Layer 5 of a small transformer language model trained on English Wikipedia (16 layers, counted from 0, width 128).
A neuron adds its activation times its output weights to the MLP's output. To switch it off is to set its activation to zero at one token and run the rest of the model.

Output weights of the MLP neurons that the questions are about. A number n stands for (n - 128) times 0.0026.
n25: 168, 149, 122, 92, 124, 113, 153, 149, 85, 137, 125, 159, 38, 64, 136, 160, 82, 150, 84, 75, 111, 123, 111, 152, 174, 146, 120, 186, 163, 121, 89, 131, 152, 135, 118, 148, 157, 93, 95, 166, 137, 80, 123, 103, 152, 97, 96, 56, 75, 122, 114, 196, 102, 117, 168, 142, 77, 129, 77, 71, 172, 165, 168, 179, 153, 114, 122, 146, 195, 171, 120, 146, 179, 169, 119, 125, 147, 127, 93, 136, 138, 132, 123, 108, 126, 135, 208, 147, 169, 106, 157, 147, 105, 46, 122, 142, 139, 96, 179, 46, 110, 166, 97, 118, 136, 164, 69, 170, 117, 121, 159, 125, 114, 177, 133, 129, 101, 75, 133, 109, 135, 124, 149, 54, 147, 121, 159, 145
n29: 109, 142, 177, 91, 142, 163, 114, 121, 127, 93, 90, 103, 121, 115, 155, 109, 131, 134, 94, 109, 138, 160, 95, 156, 181, 157, 104, 196, 105, 93, 103, 118, 159, 137, 117, 154, 141, 122, 136, 170, 178, 169, 153, 137, 122, 130, 144, 102, 104, 107, 65, 109, 140, 116, 122, 129, 138, 155, 150, 90, 111, 109, 137, 131, 127, 146, 152, 129, 114, 144, 141, 126, 118, 133, 135, 149, 129, 77, 140, 143, 172, 170, 144, 119, 145, 108, 123, 108, 132, 126, 73, 137, 96, 98, 145, 70, 134, 82, 124, 134, 152, 132, 146, 113, 59, 96, 136, 138, 129, 93, 163, 127, 106, 165, 164, 63, 157, 135, 126, 103, 135, 174, 138, 131, 148, 126, 164, 117
n79: 153, 111, 92, 135, 129, 124, 129, 38, 70, 127, 146, 171, 149, 105, 142, 111, 128, 148, 140, 155, 160, 146, 100, 87, 127, 153, 101, 155, 136, 165, 136, 157, 130, 154, 84, 151, 94, 140, 111, 155, 111, 138, 158, 113, 149, 168, 125, 162, 117, 87, 141, 70, 123, 104, 146, 121, 136, 114, 101, 86, 166, 96, 128, 152, 96, 114, 178, 115, 98, 162, 133, 125, 113, 117, 109, 147, 112, 74, 108, 174, 133, 112, 119, 115, 173, 115, 132, 148, 94, 108, 92, 65, 129, 159, 96, 122, 89, 208, 96, 137, 133, 109, 128, 144, 146, 129, 131, 136, 107, 172, 86, 196, 183, 150, 131, 98, 200, 154, 91, 93, 129, 127, 135, 128, 124, 170, 145, 51
n109: 92, 108, 81, 104, 122, 148, 136, 118, 123, 73, 139, 143, 114, 173, 46, 124, 111, 177, 137, 181, 137, 165, 80, 137, 126, 56, 132, 179, 93, 159, 165, 143, 186, 146, 159, 101, 184, 115, 172, 119, 165, 148, 146, 185, 80, 160, 100, 146, 120, 122, 114, 107, 137, 149, 111, 142, 119, 124, 86, 93, 88, 93, 168, 109, 125, 120, 127, 111, 153, 154, 134, 136, 103, 176, 117, 124, 158, 104, 108, 142, 167, 121, 109, 178, 76, 144, 89, 68, 121, 109, 91, 149, 105, 66, 123, 172, 58, 131, 117, 138, 146, 96, 153, 126, 132, 108, 133, 127, 117, 146, 173, 135, 120, 131, 80, 116, 157, 127, 134, 136, 120, 147, 118, 154, 193, 149, 157, 128
n114: 108, 131, 146, 146, 152, 128, 125, 128, 133, 106, 103, 162, 149, 94, 91, 163, 183, 102, 107, 117, 152, 142, 161, 143, 83, 201, 124, 81, 143, 93, 86, 81, 108, 96, 96, 110, 110, 108, 125, 156, 165, 144, 193, 100, 132, 154, 133, 102, 120, 131, 82, 114, 115, 188, 135, 159, 150, 96, 111, 120, 76, 88, 134, 114, 147, 66, 202, 140, 132, 151, 99, 187, 73, 141, 132, 122, 128, 130, 105, 170, 168, 118, 150, 106, 107, 152, 130, 134, 150, 139, 39, 59, 146, 96, 157, 77, 151, 184, 126, 114, 152, 103, 133, 183, 178, 107, 97, 148, 80, 124, 193, 153, 115, 168, 128, 156, 149, 132, 144, 133, 108, 58, 142, 94, 143, 103, 125, 156
n115: 136, 85, 120, 122, 91, 141, 185, 100, 126, 56, 102, 125, 142, 114, 103, 76, 182, 128, 129, 132, 78, 155, 102, 138, 115, 192, 136, 146, 134, 121, 95, 144, 154, 134, 120, 109, 151, 158, 125, 145, 184, 190, 176, 139, 128, 106, 111, 138, 123, 91, 125, 161, 144, 76, 102, 120, 128, 98, 91, 131, 144, 137, 114, 126, 122, 140, 166, 80, 123, 180, 98, 144, 166, 113, 106, 150, 149, 85, 141, 117, 161, 147, 71, 117, 141, 84, 116, 185, 131, 131, 127, 116, 108, 83, 121, 167, 117, 143, 105, 165, 151, 142, 135, 160, 121, 117, 138, 104, 119, 110, 174, 85, 129, 130, 129, 143, 82, 113, 139, 131, 147, 85, 171, 59, 160, 137, 167, 150
n139: 95, 74, 96, 67, 122, 143, 133, 113, 177, 119, 114, 131, 93, 103, 128, 133, 163, 157, 108, 71, 124, 137, 75, 168, 165, 169, 94, 174, 135, 170, 151, 112, 89, 129, 144, 76, 155, 127, 147, 157, 203, 113, 119, 148, 73, 172, 138, 88, 114, 88, 112, 131, 164, 131, 113, 110, 106, 153, 112, 91, 139, 109, 127, 140, 161, 168, 105, 140, 119, 168, 138, 168, 96, 116, 144, 189, 173, 125, 118, 134, 160, 126, 111, 94, 144, 110, 129, 140, 158, 161, 115, 113, 114, 146, 87, 116, 166, 130, 104, 161, 176, 110, 157, 143, 129, 146, 149, 129, 142, 127, 104, 153, 78, 128, 120, 121, 140, 118, 100, 124, 154, 83, 175, 104, 106, 104, 108, 120
n177: 82, 153, 67, 148, 187, 183, 181, 140, 147, 96, 85, 154, 152, 127, 81, 116, 149, 130, 51, 87, 139, 182, 98, 101, 163, 135, 125, 109, 162, 156, 190, 79, 88, 97, 113, 138, 138, 70, 132, 110, 154, 122, 114, 116, 158, 124, 119, 138, 156, 160, 120, 130, 166, 111, 104, 102, 155, 55, 157, 104, 225, 91, 85, 142, 119, 101, 107, 148, 118, 135, 86, 136, 124, 121, 165, 92, 142, 84, 138, 177, 134, 228, 97, 212, 138, 105, 135, 150, 95, 126, 146, 112, 200, 123, 40, 180, 134, 144, 132, 130, 135, 116, 160, 170, 45, 107, 148, 120, 137, 75, 93, 154, 151, 154, 65, 134, 140, 169, 148, 162, 151, 214, 125, 99, 87, 115, 17, 192
n250: 113, 150, 111, 65, 143, 205, 129, 112, 118, 80, 122, 155, 125, 174, 110, 135, 135, 148, 166, 187, 128, 100, 107, 130, 145, 111, 79, 161, 146, 136, 147, 107, 117, 167, 169, 55, 85, 121, 189, 126, 92, 101, 133, 119, 84, 85, 172, 175, 174, 97, 154, 135, 193, 184, 154, 72, 142, 164, 120, 128, 82, 157, 139, 123, 138, 103, 123, 112, 126, 131, 51, 89, 99, 144, 93, 110, 134, 116, 146, 133, 78, 144, 182, 149, 34, 142, 175, 107, 102, 110, 165, 164, 146, 133, 78, 156, 95, 142, 141, 162, 147, 114, 102, 145, 140, 153, 128, 71, 110, 69, 201, 113, 99, 125, 144, 102, 199, 131, 178, 142, 158, 166, 128, 143, 102, 131, 129, 81
n343: 108, 74, 152, 100, 173, 101, 120, 83, 104, 126, 141, 72, 156, 111, 103, 157, 107, 130, 104, 105, 108, 127, 105, 97, 118, 141, 149, 131, 186, 134, 133, 176, 120, 142, 151, 179, 116, 67, 138, 147, 136, 93, 137, 191, 128, 166, 143, 135, 117, 133, 178, 84, 132, 104, 108, 98, 131, 74, 130, 98, 125, 81, 163, 91, 117, 116, 200, 81, 130, 90, 166, 134, 134, 97, 159, 138, 134, 104, 147, 91, 166, 101, 132, 157, 167, 131, 162, 90, 104, 98, 127, 183, 141, 129, 120, 129, 137, 107, 148, 170, 115, 107, 147, 122, 140, 70, 165, 162, 72, 114, 140, 158, 66, 148, 173, 121, 126, 108, 173, 160, 169, 117, 94, 127, 133, 127, 151, 158
n391: 108, 85, 139, 128, 125, 95, 95, 196, 129, 88, 127, 101, 114, 132, 130, 109, 136, 166, 76, 236, 138, 138, 147, 109, 175, 134, 124, 96, 51, 134, 95, 159, 106, 72, 186, 108, 145, 153, 121, 115, 123, 52, 137, 97, 136, 95, 128, 96, 119, 97, 152, 129, 163, 132, 173, 133, 122, 121, 114, 145, 205, 83, 90, 139, 151, 185, 161, 135, 128, 165, 69, 76, 79, 138, 169, 142, 117, 177, 135, 129, 198, 161, 114, 183, 120, 86, 143, 127, 152, 168, 125, 76, 113, 89, 137, 98, 82, 108, 110, 98, 130, 88, 124, 128, 78, 151, 173, 88, 138, 155, 136, 201, 130, 125, 134, 129, 159, 177, 160, 149, 95, 157, 143, 122, 120, 108, 118, 114
n418: 136, 130, 90, 144, 160, 66, 170, 142, 101, 127, 215, 161, 58, 151, 58, 172, 169, 126, 94, 129, 157, 102, 179, 124, 91, 125, 82, 172, 137, 89, 138, 95, 72, 163, 110, 130, 80, 201, 161, 126, 94, 119, 134, 128, 120, 121, 160, 126, 152, 95, 177, 156, 138, 164, 144, 98, 92, 152, 136, 73, 100, 106, 169, 117, 103, 159, 153, 96, 123, 123, 115, 153, 142, 203, 135, 94, 96, 132, 167, 109, 111, 128, 102, 146, 129, 107, 148, 148, 187, 131, 104, 176, 72, 98, 136, 150, 44, 103, 125, 109, 78, 147, 112, 117, 136, 189, 145, 91, 142, 108, 106, 85, 146, 115, 122, 167, 128, 160, 174, 128, 196, 139, 127, 107, 107, 150, 132, 117
n455: 190, 81, 122, 96, 140, 121, 114, 115, 111, 141, 111, 149, 93, 120, 125, 152, 189, 132, 113, 142, 125, 90, 85, 103, 142, 161, 170, 122, 177, 139, 126, 169, 131, 132, 140, 58, 93, 103, 169, 114, 108, 86, 130, 122, 143, 162, 151, 167, 142, 105, 152, 119, 140, 123, 120, 161, 139, 127, 128, 159, 222, 118, 82, 130, 178, 174, 39, 118, 95, 138, 141, 122, 162, 154, 103, 109, 108, 115, 88, 144, 103, 157, 111, 150, 156, 101, 82, 171, 137, 137, 100, 133, 123, 181, 147, 146, 127, 113, 92, 113, 113, 78, 94, 146, 132, 127, 126, 148, 118, 134, 92, 174, 87, 131, 58, 185, 114, 107, 125, 172, 149, 142, 176, 147, 109, 72, 128, 120
n502: 106, 137, 122, 248, 119, 88, 102, 147, 103, 140, 171, 130, 98, 120, 131, 127, 110, 129, 120, 146, 129, 108, 151, 128, 97, 70, 119, 96, 221, 122, 137, 162, 147, 79, 96, 141, 127, 124, 110, 125, 70, 155, 104, 155, 132, 122, 117, 126, 86, 168, 82, 97, 140, 74, 152, 132, 77, 111, 201, 147, 141, 148, 153, 137, 134, 84, 151, 81, 146, 157, 116, 165, 137, 135, 131, 161, 158, 146, 118, 145, 64, 142, 164, 121, 206, 141, 189, 86, 142, 152, 89, 151, 142, 125, 91, 107, 163, 126, 74, 154, 109, 90, 150, 91, 155, 133, 145, 146, 129, 245, 135, 127, 105, 126, 148, 93, 88, 106, 97, 145, 138, 117, 109, 133, 130, 152, 130, 23

Each question names a token from some text and the token that comes next. It shows the activations a of the neurons there, in the order above. A number n stands for (n - 128) times 0.031.

Then comes g, the gradient of the next token's log-probability with respect to the MLP's output, scaled to length 1. A neuron's effect is roughly proportional to its activation times (output weights . g). A number n stands for (n - 128) times 0.0031.

",", then " he"
a: 128, 151, 127, 185, 127, 123, 124, 126, 128, 126, 128, 128, 128, 127
g: 92, 144, 77, 98, 147, 115, 118, 167, 166, 114, 85, 148, 125, 96, 81, 160, 134, 136, 162, 118, 125, 99, 150, 182, 110, 108, 99, 157, 128, 92, 134, 111, 70, 202, 155, 103, 156, 111, 117, 169, 136, 144, 190, 135, 146, 100, 132, 120, 91, 122, 96, 158, 103, 155, 121, 182, 115, 152, 111, 112, 76, 140, 107, 142, 77, 158, 143, 167, 132, 106, 153, 114, 116, 155, 70, 124, 102, 160, 124, 194, 131, 127, 138, 147, 192, 118, 113, 97, 117, 147, 111, 126, 75, 96, 126, 148, 108, 164, 89, 93, 146, 136, 139, 139, 166, 108, 153, 167, 121, 170, 132, 144, 122, 136, 111, 122, 128, 141, 164, 101, 143, 113, 91, 79, 103, 142, 160, 105
Switching off which neuron hurts the next token most? n109

"4", then "to"
a: 127, 136, 128, 127, 128, 123, 148, 127, 131, 127, 127, 127, 128, 128
g: 145, 155, 109, 114, 117, 145, 96, 104, 182, 114, 114, 125, 119, 150, 141, 115, 122, 166, 112, 177, 98, 126, 95, 132, 85, 29, 111, 138, 105, 132, 148, 128, 116, 169, 152, 175, 120, 118, 149, 86, 148, 107, 94, 196, 121, 162, 74, 142, 116, 102, 170, 131, 109, 92, 165, 122, 135, 155, 104, 101, 132, 138, 175, 102, 126, 166, 104, 134, 146, 154, 53, 115, 82, 106, 138, 173, 157, 163, 147, 122, 92, 131, 95, 114, 99, 146, 97, 113, 123, 125, 156, 109, 106, 109, 105, 113, 127, 185, 108, 112, 133, 99, 169, 172, 91, 89, 137, 93, 99, 158, 119, 140, 117, 141, 154, 175, 145, 119, 147, 152, 142, 100, 156, 162, 135, 134, 160, 165
Switching off which neuron hurts the next token most? n139

" J", then "ack"
a: 123, 123, 124, 128, 124, 123, 123, 128, 128, 126, 128, 128, 127, 174
g: 184, 73, 151, 165, 165, 135, 93, 133, 134, 103, 128, 156, 139, 122, 141, 129, 149, 99, 103, 141, 110, 114, 126, 115, 120, 78, 152, 129, 183, 123, 117, 98, 113, 80, 100, 141, 126, 192, 87, 102, 65, 108, 118, 159, 82, 108, 144, 141, 120, 133, 115, 129, 73, 96, 142, 180, 126, 145, 139, 134, 147, 102, 192, 178, 121, 125, 104, 184, 120, 123, 75, 162, 79, 113, 156, 76, 146, 113, 152, 86, 135, 147, 150, 180, 159, 135, 114, 102, 114, 137, 115, 128, 140, 141, 104, 133, 116, 168, 141, 165, 94, 201, 121, 114, 126, 103, 141, 137, 163, 153, 71, 112, 136, 143, 144, 137, 77, 131, 116, 123, 169, 155, 112, 123, 148, 125, 130, 91
Switching off which neuron hurts the next token most? n502

"es", then " that"
a: 128, 128, 127, 126, 128, 123, 128, 128, 128, 141, 125, 128, 123, 123
g: 157, 133, 128, 129, 88, 106, 92, 158, 114, 157, 94, 123, 159, 96, 120, 130, 139, 142, 103, 182, 110, 117, 198, 130, 149, 134, 88, 119, 116, 134, 147, 102, 177, 152, 119, 83, 118, 143, 147, 146, 138, 156, 128, 129, 163, 129, 142, 98, 126, 74, 121, 132, 104, 105, 122, 149, 92, 163, 175, 96, 138, 97, 75, 134, 170, 165, 140, 150, 119, 89, 179, 168, 148, 185, 106, 193, 119, 137, 123, 129, 115, 103, 146, 114, 154, 172, 119, 128, 119, 138, 118, 54, 163, 130, 73, 133, 145, 129, 150, 100, 207, 153, 160, 142, 107, 130, 86, 109, 131, 71, 127, 94, 123, 123, 92, 136, 140, 96, 110, 107, 50, 126, 132, 120, 139, 137, 122, 133
Which neuron, switched off, raises the next token's probability most? n343

"ub", then "j"
a: 128, 128, 128, 130, 128, 128, 126, 135, 123, 125, 124, 130, 165, 127
g: 164, 112, 210, 79, 130, 152, 104, 163, 129, 157, 107, 106, 142, 137, 194, 136, 88, 132, 127, 170, 95, 150, 137, 131, 122, 59, 144, 146, 171, 106, 148, 91, 128, 108, 104, 97, 63, 84, 127, 97, 127, 109, 118, 113, 123, 175, 153, 150, 122, 104, 74, 142, 148, 113, 115, 79, 136, 154, 131, 139, 91, 136, 117, 153, 131, 126, 124, 96, 59, 105, 121, 194, 94, 104, 137, 88, 104, 143, 106, 106, 156, 176, 169, 130, 139, 122, 171, 185, 131, 83, 131, 118, 151, 153, 135, 164, 131, 128, 148, 97, 167, 162, 92, 98, 108, 147, 147, 127, 123, 156, 115, 106, 140, 151, 139, 144, 120, 114, 156, 154, 89, 163, 134, 105, 151, 116, 106, 129
Switching off which neuron hurts the next token most? n455

"im", then "s"
a: 128, 126, 123, 128, 128, 168, 124, 126, 126, 126, 125, 123, 128, 128
g: 145, 148, 122, 179, 167, 118, 114, 81, 129, 108, 154, 165, 115, 124, 143, 155, 144, 141, 86, 152, 104, 158, 191, 94, 68, 118, 143, 123, 123, 149, 99, 163, 108, 101, 98, 86, 110, 147, 208, 87, 175, 85, 165, 122, 87, 131, 97, 106, 134, 138, 124, 134, 138, 108, 136, 120, 123, 173, 173, 149, 130, 152, 109, 136, 127, 116, 127, 168, 151, 119, 145, 110, 155, 171, 118, 149, 143, 102, 131, 151, 117, 132, 103, 77, 80, 134, 139, 82, 128, 139, 138, 96, 147, 96, 166, 108, 194, 106, 125, 136, 130, 134, 155, 132, 149, 101, 104, 184, 120, 87, 116, 46, 137, 146, 164, 105, 174, 166, 116, 118, 103, 121, 112, 88, 97, 122, 124, 97
Which neuron, switched off, raises the next token's probability most? n115

"est", then " in"
a: 240, 128, 123, 128, 128, 127, 128, 123, 138, 137, 123, 128, 127, 123
g: 110, 150, 138, 148, 113, 142, 113, 153, 166, 104, 105, 124, 166, 98, 133, 128, 102, 142, 150, 147, 139, 124, 26, 161, 158, 191, 160, 101, 145, 107, 106, 140, 138, 102, 164, 136, 126, 127, 149, 120, 90, 171, 152, 151, 165, 125, 112, 78, 138, 126, 155, 107, 179, 110, 120, 119, 116, 152, 115, 148, 106, 135, 143, 112, 112, 179, 152, 133, 115, 167, 108, 189, 127, 128, 88, 105, 64, 107, 149, 106, 130, 155, 176, 130, 132, 123, 181, 109, 122, 167, 93, 158, 136, 112, 143, 113, 67, 84, 114, 85, 167, 133, 121, 145, 86, 134, 81, 155, 135, 152, 88, 123, 103, 173, 111, 105, 104, 82, 122, 135, 114, 86, 134, 116, 89, 175, 161, 119
Switching off which neuron hurts the next token most? n25

" he", then "l"
a: 126, 127, 125, 127, 128, 125, 202, 123, 128, 128, 128, 128, 128, 123
g: 82, 180, 151, 164, 141, 157, 95, 113, 180, 122, 115, 172, 116, 96, 189, 136, 97, 108, 128, 118, 134, 89, 85, 96, 144, 119, 165, 109, 158, 117, 130, 133, 141, 187, 138, 128, 115, 132, 142, 83, 191, 81, 145, 148, 91, 106, 94, 93, 119, 140, 151, 158, 116, 111, 113, 136, 138, 157, 113, 154, 137, 129, 122, 77, 162, 120, 119, 91, 132, 113, 131, 113, 141, 125, 96, 128, 132, 38, 137, 165, 101, 143, 109, 117, 121, 176, 151, 100, 77, 144, 131, 141, 140, 187, 110, 136, 137, 104, 120, 166, 147, 90, 170, 104, 159, 161, 151, 167, 162, 121, 131, 98, 166, 121, 123, 105, 180, 104, 119, 155, 135, 90, 124, 137, 81, 83, 89, 135
Switching off which neuron hurts the next token most? n139

"uch", then " "
a: 124, 126, 128, 123, 128, 124, 127, 128, 124, 128, 128, 155, 242, 125
g: 127, 103, 175, 126, 102, 131, 106, 187, 120, 97, 152, 168, 132, 108, 138, 134, 149, 148, 94, 145, 106, 132, 101, 142, 110, 184, 126, 169, 117, 140, 142, 103, 144, 172, 100, 94, 120, 144, 147, 130, 131, 157, 114, 100, 136, 138, 181, 148, 174, 95, 139, 134, 99, 63, 112, 87, 162, 124, 137, 154, 199, 138, 140, 109, 162, 79, 90, 132, 167, 170, 109, 111, 101, 127, 125, 83, 148, 157, 149, 122, 79, 116, 99, 114, 155, 91, 120, 182, 114, 144, 149, 131, 115, 109, 93, 153, 115, 115, 85, 133, 99, 154, 108, 182, 113, 80, 116, 117, 73, 113, 164, 142, 87, 103, 76, 150, 138, 122, 153, 134, 120, 104, 168, 149, 76, 132, 173, 160
Switching off which neuron hurts the next token most? n455

"ar", then " se"
a: 128, 128, 188, 128, 128, 125, 128, 127, 128, 124, 128, 128, 128, 147
g: 181, 104, 137, 57, 103, 130, 144, 107, 150, 162, 140, 118, 167, 185, 139, 140, 144, 120, 98, 173, 159, 110, 127, 148, 127, 147, 74, 85, 139, 143, 168, 151, 124, 134, 172, 134, 114, 103, 95, 101, 137, 142, 120, 123, 115, 142, 85, 48, 127, 97, 111, 163, 131, 85, 90, 147, 102, 137, 121, 142, 118, 166, 73, 151, 112, 131, 141, 106, 80, 144, 157, 150, 51, 149, 151, 108, 108, 93, 140, 151, 121, 101, 118, 136, 180, 133, 113, 118, 157, 100, 125, 107, 90, 123, 116, 101, 95, 123, 148, 155, 129, 131, 175, 160, 169, 125, 183, 135, 124, 91, 124, 161, 103, 175, 119, 157, 176, 118, 179, 99, 90, 110, 158, 131, 131, 122, 140, 103
Switching off which neuron hurts the next token most? n79

" un", then "if"
a: 125, 134, 128, 128, 128, 128, 158, 128, 128, 128, 128, 124, 128, 125
g: 141, 89, 128, 140, 100, 169, 160, 135, 127, 151, 139, 91, 62, 118, 119, 138, 120, 135, 187, 64, 118, 120, 116, 153, 183, 123, 141, 139, 116, 115, 123, 125, 163, 101, 125, 132, 134, 185, 107, 101, 118, 49, 95, 108, 105, 118, 127, 139, 146, 132, 150, 133, 136, 78, 178, 150, 156, 63, 103, 101, 133, 123, 209, 45, 95, 155, 99, 108, 124, 108, 133, 163, 118, 143, 130, 103, 135, 161, 113, 91, 146, 172, 114, 144, 169, 77, 99, 124, 130, 149, 90, 113, 106, 155, 144, 115, 176, 143, 132, 108, 117, 131, 140, 107, 148, 145, 146, 138, 107, 143, 149, 102, 87, 175, 160, 146, 120, 141, 120, 112, 184, 136, 144, 120, 160, 138, 99, 155
Switching off which neuron hurts the next token most? n139

"ow", then " w"
a: 128, 123, 123, 127, 128, 127, 123, 246, 141, 127, 164, 124, 128, 126
g: 80, 93, 100, 89, 100, 131, 123, 105, 123, 135, 131, 170, 157, 154, 112, 117, 121, 158, 126, 122, 142, 108, 112, 132, 122, 143, 121, 108, 122, 160, 168, 106, 123, 137, 129, 106, 97, 97, 145, 164, 135, 200, 117, 105, 142, 69, 167, 116, 135, 136, 154, 179, 113, 125, 170, 128, 189, 156, 153, 135, 116, 130, 108, 202, 138, 116, 162, 103, 191, 34, 159, 158, 133, 177, 111, 125, 124, 125, 118, 122, 83, 136, 126, 124, 131, 154, 118, 79, 101, 170, 140, 113, 138, 136, 66, 91, 109, 142, 121, 93, 101, 140, 150, 117, 100, 137, 148, 133, 132, 128, 97, 188, 92, 179, 102, 168, 145, 150, 130, 86, 101, 152, 88, 90, 127, 119, 133, 115
Switching off which neuron hurts the next token most? n177

"t", then " g"
a: 123, 127, 127, 128, 125, 124, 127, 127, 145, 126, 128, 197, 127, 128
g: 175, 98, 129, 117, 113, 130, 119, 113, 85, 80, 118, 139, 156, 84, 92, 159, 131, 181, 145, 148, 132, 152, 144, 145, 141, 108, 63, 160, 91, 139, 98, 81, 83, 144, 99, 95, 111, 132, 140, 154, 161, 93, 141, 154, 83, 135, 161, 138, 134, 184, 119, 141, 149, 150, 210, 124, 123, 169, 88, 159, 131, 93, 164, 119, 141, 128, 99, 128, 142, 135, 118, 84, 101, 115, 115, 152, 151, 116, 126, 65, 136, 153, 121, 108, 136, 163, 143, 91, 105, 112, 108, 142, 113, 129, 119, 116, 167, 123, 154, 85, 75, 143, 140, 122, 162, 132, 123, 174, 95, 76, 123, 153, 101, 116, 159, 172, 99, 111, 184, 157, 173, 109, 109, 156, 132, 157, 157, 89
Switching off which neuron hurts the next token most? n418

"e", then " O"
a: 128, 128, 156, 127, 125, 124, 126, 128, 128, 127, 127, 128, 125, 126
g: 148, 176, 121, 83, 133, 111, 176, 132, 117, 110, 108, 174, 96, 133, 157, 87, 149, 164, 99, 114, 111, 129, 152, 131, 101, 94, 133, 132, 127, 137, 145, 139, 117, 144, 110, 114, 90, 127, 159, 100, 89, 146, 151, 104, 170, 74, 131, 159, 214, 120, 156, 142, 118, 115, 128, 196, 127, 163, 163, 157, 149, 117, 77, 129, 92, 149, 120, 151, 107, 135, 157, 126, 125, 81, 105, 90, 159, 114, 102, 113, 128, 127, 188, 179, 152, 99, 129, 131, 150, 121, 145, 137, 154, 114, 111, 106, 89, 143, 111, 105, 100, 150, 84, 127, 104, 114, 144, 137, 93, 124, 132, 164, 140, 119, 41, 155, 160, 114, 173, 74, 129, 149, 98, 158, 111, 105, 181, 86
Switching off which neuron hurts the next token most? n79

"i", then "i"
a: 128, 128, 123, 128, 127, 125, 128, 128, 128, 123, 128, 128, 123, 127
g: 145, 123, 105, 159, 107, 170, 99, 193, 117, 124, 167, 123, 99, 99, 127, 159, 149, 81, 138, 126, 123, 111, 159, 104, 139, 130, 146, 145, 109, 79, 138, 146, 108, 178, 159, 182, 123, 141, 100, 110, 145, 75, 151, 151, 155, 139, 99, 115, 90, 115, 126, 111, 135, 93, 102, 144, 163, 106, 109, 115, 81, 154, 141, 170, 114, 98, 133, 87, 131, 104, 125, 129, 112, 125, 143, 172, 143, 119, 139, 37, 195, 141, 97, 123, 103, 113, 190, 106, 131, 114, 83, 153, 99, 99, 184, 117, 124, 124, 184, 166, 115, 158, 110, 89, 112, 99, 153, 128, 115, 144, 168, 106, 135, 148, 152, 124, 175, 100, 151, 93, 113, 95, 126, 88, 170, 130, 168, 130
Switching off which neuron hurts the next token most? n455

" whe", then "re"
a: 126, 126, 124, 241, 128, 123, 153, 128, 127, 128, 123, 128, 128, 123
g: 142, 114, 94, 107, 128, 156, 107, 137, 164, 118, 163, 157, 121, 112, 156, 166, 135, 142, 116, 126, 110, 148, 117, 93, 137, 167, 106, 117, 188, 105, 120, 110, 102, 103, 120, 115, 127, 160, 158, 91, 113, 116, 163, 106, 135, 149, 152, 102, 158, 131, 137, 121, 133, 136, 95, 168, 159, 83, 121, 94, 86, 90, 112, 144, 177, 99, 159, 190, 168, 85, 131, 138, 96, 156, 93, 191, 100, 127, 73, 77, 119, 177, 141, 178, 122, 111, 130, 60, 122, 109, 141, 137, 93, 148, 135, 98, 122, 103, 129, 142, 133, 83, 147, 163, 200, 176, 127, 117, 167, 153, 154, 108, 128, 131, 108, 130, 161, 116, 96, 141, 124, 166, 145, 79, 104, 129, 81, 85
Switching off which neuron hurts the next token most? n139

"A", then " Al"
a: 128, 128, 127, 123, 163, 128, 142, 124, 126, 128, 128, 128, 128, 128
g: 135, 123, 130, 132, 116, 106, 142, 165, 152, 158, 185, 112, 148, 84, 153, 115, 102, 70, 158, 100, 157, 199, 117, 125, 81, 128, 171, 124, 139, 144, 126, 145, 98, 132, 94, 123, 111, 137, 141, 116, 88, 75, 132, 149, 120, 126, 90, 170, 147, 120, 169, 95, 111, 125, 130, 178, 99, 84, 114, 106, 87, 86, 102, 97, 144, 103, 114, 127, 118, 124, 114, 153, 129, 129, 129, 167, 209, 115, 80, 158, 176, 179, 112, 133, 87, 141, 120, 156, 137, 144, 135, 117, 116, 149, 123, 90, 144, 203, 101, 177, 113, 131, 111, 110, 109, 134, 101, 106, 89, 91, 120, 114, 168, 159, 122, 153, 171, 106, 112, 123, 157, 112, 132, 163, 165, 92, 169, 106
Switching off which neuron hurts the next token most? n114

"ric", then "k"
a: 128, 127, 124, 126, 128, 142, 124, 128, 128, 128, 158, 125, 128, 124
g: 160, 130, 119, 101, 144, 162, 116, 156, 191, 77, 129, 141, 171, 140, 114, 109, 130, 136, 168, 90, 118, 93, 127, 122, 97, 82, 167, 94, 164, 131, 174, 90, 119, 160, 162, 141, 144, 123, 144, 83, 126, 175, 157, 134, 165, 95, 135, 123, 118, 132, 122, 155, 129, 81, 48, 109, 100, 112, 108, 135, 92, 111, 165, 174, 97, 101, 77, 105, 155, 97, 97, 127, 114, 110, 160, 126, 118, 159, 153, 126, 119, 116, 140, 97, 100, 158, 65, 141, 140, 154, 146, 131, 138, 160, 128, 186, 79, 158, 118, 146, 126, 49, 146, 149, 177, 146, 111, 125, 134, 161, 108, 120, 141, 119, 131, 85, 111, 160, 115, 163, 149, 95, 142, 108, 177, 136, 105, 133
Which neuron, switched off, raises the next token's probability most? n391

"e", then "as"
a: 128, 123, 145, 127, 128, 128, 127, 127, 247, 129, 128, 127, 128, 124
g: 143, 97, 92, 107, 80, 109, 152, 110, 128, 98, 134, 120, 168, 125, 125, 131, 133, 139, 133, 159, 209, 127, 93, 87, 91, 139, 138, 125, 150, 96, 107, 132, 158, 148, 114, 171, 109, 61, 129, 142, 127, 128, 147, 136, 139, 122, 206, 132, 185, 138, 92, 139, 117, 166, 143, 104, 140, 162, 87, 93, 115, 116, 122, 134, 175, 95, 130, 72, 128, 119, 122, 124, 103, 101, 147, 120, 134, 118, 155, 151, 113, 148, 175, 109, 146, 138, 135, 109, 88, 129, 156, 103, 118, 97, 97, 139, 116, 70, 144, 149, 155, 87, 208, 156, 127, 87, 133, 176, 172, 89, 130, 158, 157, 112, 151, 126, 94, 135, 146, 61, 109, 168, 79, 127, 144, 129, 148, 147
Switching off which neuron hurts the next token most? n250

"w", then " is"
a: 126, 128, 192, 128, 125, 129, 123, 128, 127, 126, 141, 123, 127, 123
g: 125, 113, 122, 80, 175, 140, 174, 161, 121, 160, 140, 81, 137, 165, 131, 121, 76, 107, 120, 8, 157, 126, 159, 137, 173, 175, 98, 118, 87, 111, 106, 132, 149, 148, 134, 131, 170, 140, 128, 122, 125, 151, 201, 151, 127, 162, 109, 152, 104, 199, 98, 138, 115, 132, 116, 116, 118, 105, 113, 104, 146, 89, 119, 161, 116, 143, 112, 108, 117, 127, 102, 122, 147, 87, 104, 141, 133, 160, 157, 163, 167, 118, 139, 77, 139, 153, 98, 114, 140, 91, 134, 141, 134, 96, 71, 146, 136, 115, 83, 140, 163, 139, 167, 116, 116, 133, 125, 121, 121, 82, 167, 154, 137, 118, 153, 152, 81, 134, 121, 131, 123, 121, 165, 69, 116, 160, 105, 116
Which neuron, switched off, raises the next token's probability most? n79